Layer 9 of a small transformer language model trained on English Wikipedia (16 layers, counted from 0, width 96).
A neuron adds its activation times its output weights to the MLP's output. To switch it off is to set its activation to zero at one token and run the rest of the model.
A neuron's activation on a vector x is ReLU(weights . x), where the dot is the dot product.

Input weights of the MLP neurons that the questions are about. A number n stands for (n - 500) times 0.0011.
n117: 499 540 493 148 492 482 473 581 695 661 766 358 678 672 374 455 554 484 534 482 417 572 869 354 698 539 683 209 278 370 203 562 371 565 474 113 683 493 305 593 669 574 468 221 464 311 275 696 451 775 454 509 987 736 448 480 599 657 710 475 437 675 551 273 591 416 508 593 403 782 479 553 937 534 377 395 645 657 198 312 644 202 766 464 255 527 752 291 823 401 122 697 607 332 537 324
n166: 298 582 551 527 672 811 505 662 346 501 622 563 662 345 542 147 905 382 318 404 733 672 677 296 630 583 502 453 74 702 502 507 567 312 230 287 770 207 528 613 690 596 485 443 244 413 459 288 364 598 393 470 547 747 389 476 212 378 519 292 72 654 365 527 314 295 461 79 448 262 537 339 300 424 479 188 495 230 575 788 420 413 465 136 766 553 478 593 441 631 461 370 184 587 606 449
n214: 451 417 525 425 369 525 575 476 532 664 569 519 504 718 564 657 662 392 605 536 631 427 286 664 328 504 401 543 472 234 346 504 357 534 616 619 417 784 601 322 400 539 583 289 611 417 433 428 288 634 832 269 449 458 646 314 631 283 646 606 458 424 593 452 547 358 280 243 489 141 387 395 392 573 629 196 983 552 438 601 509 408 553 574 503 528 330 483 555 680 323 545 459 354 483 447
n215: 678 631 657 629 617 239 570 459 494 291 461 306 571 340 325 800 568 508 571 333 613 479 478 375 540 485 512 323 670 318 574 408 567 476 533 946 743 688 670 344 441 650 369 345 680 464 685 401 658 717 908 323 339 530 513 500 309 534 725 407 633 620 576 791 358 616 335 610 461 465 698 537 317 805 827 649 462 511 479 575 479 437 441 512 528 457 445 597 459 466 606 694 558 426 602 360
n242: 377 642 516 276 533 385 489 646 291 614 686 331 489 298 248 260 602 422 631 580 638 741 482 534 447 259 535 674 407 335 472 513 654 413 295 389 474 585 74 188 523 552 541 928 439 747 594 651 271 448 766 729 575 678 583 738 437 501 636 369 255 266 552 490 566 572 691 362 500 709 738 484 193 321 516 373 791 320 425 443 552 347 343 510 830 609 355 555 734 515 712 480 712 306 701 279
n247: 104 450 346 321 678 362 600 649 491 846 416 707 458 547 488 417 594 253 317 647 562 738 168 623 563 393 577 451 583 450 669 481 510 559 522 403 620 402 694 563 754 582 540 622 612 451 500 540 733 697 322 237 580 665 749 617 441 617 656 503 710 725 319 496 716 812 340 663 580 464 488 604 866 630 404 421 676 310 599 628 693 590 472 736 361 391 633 308 594 553 411 527 100 634 428 422
n313: 495 323 534 436 499 440 522 662 821 340 257 341 526 609 403 460 722 496 127 611 518 719 431 519 501 620 496 338 490 489 411 503 483 709 543 147 628 362 391 419 488 583 675 475 738 670 490 360 283 382 474 259 526 494 356 266 338 430 459 425 564 251 566 292 674 399 839 614 654 698 542 437 549 287 671 538 456 660 605 519 303 523 409 577 673 462 286 454 708 480 184 729 615 750 397 474

Output weights of the MLP neurons that the questions are about. A number n stands for (n - 500) times 0.00074.
n117: 574 550 367 560 376 406 691 366 346 471 637 505 500 491 455 392 502 435 381 448 507 519 516 432 930 430 454 488 572 589 514 468 395 524 479 649 544 584 650 620 458 381 639 443 494 436 384 388 515 655 491 578 702 430 493 606 445 523 396 338 243 578 445 644 663 603 405 377 600 524 679 355 594 503 666 425 442 465 561 446 475 478 428 447 531 440 384 449 590 379 264 508 486 630 462 307
n166: 628 683 333 489 603 541 455 427 435 556 465 451 691 424 379 369 448 399 488 546 506 590 677 577 456 610 641 477 454 538 579 577 550 534 421 476 422 439 583 465 567 594 559 426 487 538 431 662 545 291 526 476 294 525 526 373 715 460 359 547 482 478 552 525 664 520 702 619 467 489 465 435 540 588 483 388 518 465 494 307 404 366 566 544 485 366 526 434 319 764 490 375 504 569 550 631
n214: 519 477 416 480 521 369 463 566 474 595 582 411 581 460 404 440 540 441 553 658 268 508 496 586 710 406 467 588 571 402 517 585 496 392 517 582 652 483 488 502 512 432 630 701 702 435 446 455 559 434 443 461 541 462 532 560 502 387 570 498 404 454 614 402 583 366 464 405 643 540 441 444 579 464 614 386 366 557 439 438 560 533 445 702 438 443 508 419 537 531 476 446 470 372 520 414
n215: 525 436 351 592 552 302 559 719 348 492 602 470 414 468 710 322 294 438 346 513 514 509 355 432 496 400 621 561 545 576 449 532 633 452 525 528 516 483 489 497 504 615 471 595 487 518 481 365 330 590 668 472 584 497 581 530 501 378 444 732 417 523 610 483 508 409 687 527 547 515 472 396 620 463 464 502 387 557 517 529 430 348 478 497 494 603 506 353 523 613 514 432 519 564 459 448
n242: 500 480 656 488 449 460 452 475 354 383 583 507 385 519 465 443 685 549 464 548 452 584 464 314 361 549 637 306 652 485 615 482 607 454 488 511 519 658 609 478 513 357 539 406 526 442 319 435 419 422 643 398 475 645 586 505 466 715 487 464 458 451 465 388 420 510 573 646 511 284 656 519 511 742 554 417 458 515 506 393 697 439 555 615 321 447 613 483 438 639 461 543 724 493 416 531
n247: 449 485 508 452 498 514 556 559 598 361 467 534 660 437 562 406 570 532 504 504 390 508 500 622 632 606 506 477 341 574 643 534 426 498 388 589 450 537 555 418 527 617 387 447 439 388 419 414 524 507 22 539 545 428 505 601 608 611 643 440 610 508 360 340 489 516 573 533 672 452 536 455 528 491 482 424 470 556 402 477 400 523 481 540 443 643 510 542 429 447 556 476 492 488 350 338
n313: 436 435 530 595 364 441 529 632 505 448 510 528 392 558 596 427 375 642 327 533 761 552 392 669 450 463 407 499 470 324 606 474 541 400 539 446 486 428 488 491 458 608 461 525 645 480 310 410 616 747 352 581 507 504 677 401 609 590 674 544 499 421 619 520 454 442 464 531 309 482 498 555 303 475 448 432 679 594 530 553 513 502 578 545 412 523 548 590 586 547 513 584 342 340 561 710

Each question names a token from some text and the token that comes next. It shows the vector x that enters the MLP there. A number n stands for (n - 500) times 0.0095.

Then comes g, the gradient of the next token's log-probability with respect to the MLP's output, scaled to length 1. A neuron's effect is roughly proportional to its activation times (output weights . g). A number n stands for (n - 500) times 0.00092.

"embers", then ","
x: 541 532 437 577 459 481 371 340 391 573 613 381 520 420 519 367 514 544 403 482 584 371 569 661 439 510 590 578 478 518 425 278 579 333 630 492 607 405 423 496 480 527 755 603 610 416 524 458 406 346 492 610 563 496 348 471 510 439 335 614 647 592 703 586 665 477 468 457 409 290 441 319 572 410 509 418 378 124 656 412 454 427 426 488 434 628 593 454 456 528 538 629 561 486 783 414
g: 640 441 541 471 526 325 407 440 394 597 364 629 601 394 506 428 347 303 532 362 462 438 704 427 448 499 402 543 450 483 522 650 506 510 462 530 694 518 417 346 609 546 343 524 459 510 604 388 426 284 411 403 562 455 497 490 366 494 468 863 397 690 366 320 155 488 460 705 554 446 371 677 455 546 616 428 519 528 502 458 380 596 683 651 454 378 510 529 454 447 422 456 462 647 545 637
Switching off which neuron hurts the next token most? n166

" V", then "iet"
x: 523 526 468 450 504 338 658 471 554 602 555 497 573 484 483 484 662 505 434 648 507 370 490 636 471 364 496 698 505 561 296 463 688 446 660 590 519 496 419 450 341 563 647 582 543 318 698 395 624 375 414 536 576 329 461 514 603 389 424 584 469 748 819 614 583 570 508 291 374 452 590 281 529 543 363 435 526 448 379 604 590 511 628 629 418 604 515 368 404 584 536 484 593 528 460 572
g: 421 565 516 516 539 248 328 678 577 450 660 248 322 604 430 404 573 489 554 699 297 434 376 669 621 542 599 522 600 606 600 371 326 461 509 485 375 513 668 497 716 357 529 398 461 598 307 432 441 502 522 567 379 348 632 422 594 393 597 700 440 550 489 560 484 476 539 514 451 549 647 402 528 435 485 442 390 383 333 369 636 306 600 561 587 565 559 524 513 434 366 527 625 465 576 232
Switching off which neuron hurts the next token most? n214

"w", then "ak"
x: 597 233 410 431 524 386 410 510 431 201 534 447 465 462 454 459 388 668 302 502 474 506 468 545 393 631 550 375 394 674 420 514 578 468 437 588 491 289 457 429 450 473 711 738 532 452 633 495 430 551 401 528 551 500 486 494 525 305 412 503 314 452 602 702 666 459 498 311 506 503 441 215 453 544 543 391 547 429 413 495 300 635 357 471 503 427 524 326 500 605 433 520 480 440 580 519
g: 557 483 597 534 458 256 619 415 718 535 439 482 472 381 375 540 525 713 545 443 570 397 442 496 682 423 392 690 458 528 467 160 510 525 484 513 363 492 407 359 371 508 693 489 639 703 507 479 589 423 377 267 420 535 551 286 494 458 468 591 339 302 649 449 517 506 619 574 582 399 509 570 356 434 641 689 642 435 315 507 714 507 439 482 604 495 346 640 574 368 545 466 520 488 483 586
Switching off which neuron hurts the next token most? n313

" for", then " Mc"
x: 576 534 417 453 554 304 500 447 533 491 582 563 575 476 661 478 532 580 458 645 365 595 451 751 656 512 661 639 389 447 466 437 662 534 573 404 458 344 483 446 338 461 742 568 373 249 597 519 533 341 390 445 628 435 519 597 391 494 367 590 486 669 564 448 678 444 520 640 534 518 535 381 537 583 559 500 544 437 479 428 280 524 535 619 460 514 452 543 535 566 581 462 353 646 772 517
g: 363 472 553 532 492 551 498 603 648 439 406 354 401 593 580 508 410 429 390 490 585 462 588 391 546 445 450 530 609 558 629 797 529 358 533 606 376 662 528 499 630 461 589 414 533 451 394 294 385 773 469 205 491 562 561 550 646 511 665 510 490 455 495 431 349 354 508 466 597 488 585 590 756 369 636 504 423 544 376 405 597 251 776 607 495 510 382 403 499 595 508 468 753 489 594 427
Switching off which neuron hurts the next token most? n247

"pr", then "ing"
x: 482 371 380 464 470 272 628 412 496 449 538 449 478 386 564 405 628 861 384 604 583 459 662 577 403 502 529 503 366 624 385 553 422 446 511 375 538 441 614 582 415 433 795 510 583 500 601 316 464 459 437 513 462 545 612 528 739 376 410 530 493 467 816 690 660 359 611 365 527 416 388 440 391 468 404 371 601 538 479 633 324 537 701 523 487 621 479 447 500 439 475 491 545 528 538 476
g: 814 646 720 454 470 591 505 457 506 445 494 377 551 356 630 539 397 503 437 483 337 383 497 512 508 565 589 557 675 562 582 507 627 642 329 469 510 646 671 457 512 581 692 497 527 458 407 646 562 318 519 715 414 394 550 539 651 633 618 344 570 298 517 469 728 580 503 422 524 509 387 458 467 397 444 352 411 688 515 430 292 649 441 436 696 427 501 380 337 658 462 449 713 493 549 546
Which neuron, switched off, raises the next token's probability most? n313

"usic", then "ian"
x: 561 670 559 643 503 306 274 348 454 620 540 374 634 557 515 454 445 382 470 576 550 247 473 654 515 521 505 512 391 643 488 567 650 404 502 509 523 430 490 428 396 603 695 573 442 399 467 507 458 365 367 601 568 520 483 670 530 561 334 742 531 491 780 603 703 474 612 586 284 375 326 464 380 337 527 414 373 321 556 523 392 544 411 481 447 443 622 457 346 466 515 555 550 428 630 479
g: 232 407 524 386 548 200 593 479 585 742 515 388 304 711 338 528 498 576 577 390 475 260 473 513 492 430 469 566 507 510 585 412 326 474 714 543 396 521 651 369 516 386 499 224 515 578 625 533 539 505 529 662 459 443 313 504 557 414 543 522 631 524 557 458 503 514 580 369 502 473 434 467 421 331 446 678 260 624 313 451 548 593 497 477 458 420 752 521 638 622 485 569 456 495 446 567
Which neuron, switched off, raises the next token's probability most? n242

" York", then " City"
x: 667 347 426 518 542 254 414 443 482 682 585 323 536 469 516 424 228 687 520 517 454 379 418 531 355 450 591 739 409 448 372 582 579 480 499 543 588 434 410 379 387 562 744 644 536 322 508 605 470 510 517 438 516 444 530 709 747 461 566 611 602 566 664 462 503 434 519 404 396 463 426 360 632 605 581 436 376 336 409 584 476 437 573 476 597 444 342 460 279 576 520 389 666 428 570 571
g: 340 289 583 430 506 398 534 546 607 461 443 531 388 497 365 497 505 675 721 488 427 412 286 425 536 427 420 630 393 655 633 381 480 582 411 461 481 631 691 347 378 432 552 274 433 612 311 600 457 777 475 788 489 488 678 418 726 661 414 454 539 525 554 493 554 321 493 308 488 411 639 608 550 442 561 560 381 417 329 613 541 481 462 441 538 626 625 421 507 522 634 586 462 504 387 532
Switching off which neuron hurts the next token most? n242

" sub", then "se"
x: 643 567 468 461 633 395 533 498 403 398 474 548 470 501 540 530 582 469 227 622 419 440 697 745 609 594 684 693 375 387 340 431 587 497 556 591 493 478 443 601 223 572 783 558 539 252 636 495 555 435 492 528 418 548 521 420 404 424 453 551 448 621 560 425 658 472 491 609 430 636 342 461 521 579 577 546 451 637 605 572 286 450 581 615 340 581 568 573 612 510 499 457 520 556 626 514
g: 563 544 407 441 510 482 355 556 321 396 348 534 404 570 525 610 471 461 504 451 488 182 599 612 402 500 477 496 182 551 505 497 490 502 693 376 349 492 694 409 540 573 456 336 643 707 443 616 521 677 604 454 441 472 576 453 370 522 705 546 579 632 543 476 438 277 526 517 492 527 610 515 407 529 628 375 601 616 317 528 729 491 682 442 492 326 619 639 608 557 379 508 309 583 655 563
Switching off which neuron hurts the next token most? n313

" pr", then "ide"
x: 536 430 372 489 577 311 558 345 502 624 473 482 435 507 509 356 520 647 347 655 553 428 358 589 529 499 504 639 285 396 357 402 504 383 485 662 469 564 496 727 505 406 513 622 695 463 659 327 656 340 461 577 588 528 593 513 702 591 494 437 674 417 757 633 719 470 417 551 495 511 389 401 652 441 376 577 629 467 429 534 445 413 704 527 468 649 590 587 540 596 360 505 526 423 442 502
g: 436 364 684 340 459 477 605 612 516 539 583 463 477 382 590 426 257 622 701 588 482 741 421 349 473 444 561 736 526 469 389 562 589 417 421 585 616 510 606 441 531 454 338 667 491 691 417 429 547 559 312 542 463 242 544 524 726 325 458 331 559 412 695 441 654 307 485 376 424 557 385 483 746 500 568 469 416 468 459 445 565 495 338 573 603 564 591 483 445 500 503 619 369 633 616 547
Switching off which neuron hurts the next token most? n214

"ent", then "i"
x: 419 416 474 469 496 289 488 375 351 485 505 486 641 447 557 461 496 610 418 501 411 396 515 795 510 281 490 488 432 537 573 466 683 566 611 335 361 328 681 612 558 442 574 580 425 337 466 664 646 562 620 658 448 586 609 588 554 312 347 667 352 491 656 406 645 391 507 645 445 463 461 465 437 455 459 534 535 327 644 374 460 496 345 443 508 527 552 519 493 595 490 543 571 571 653 392
g: 336 429 414 507 581 311 261 545 500 467 432 685 293 549 549 595 414 532 432 530 439 528 338 478 517 375 466 607 823 579 496 410 445 435 696 503 419 632 479 752 248 483 609 284 412 527 527 686 434 488 464 609 517 479 347 525 550 455 487 713 604 418 447 475 335 272 555 439 514 515 391 516 457 361 522 605 594 407 349 653 606 503 669 508 524 589 698 336 582 441 451 509 429 599 527 529
Which neuron, switched off, raises the next token's probability most? n247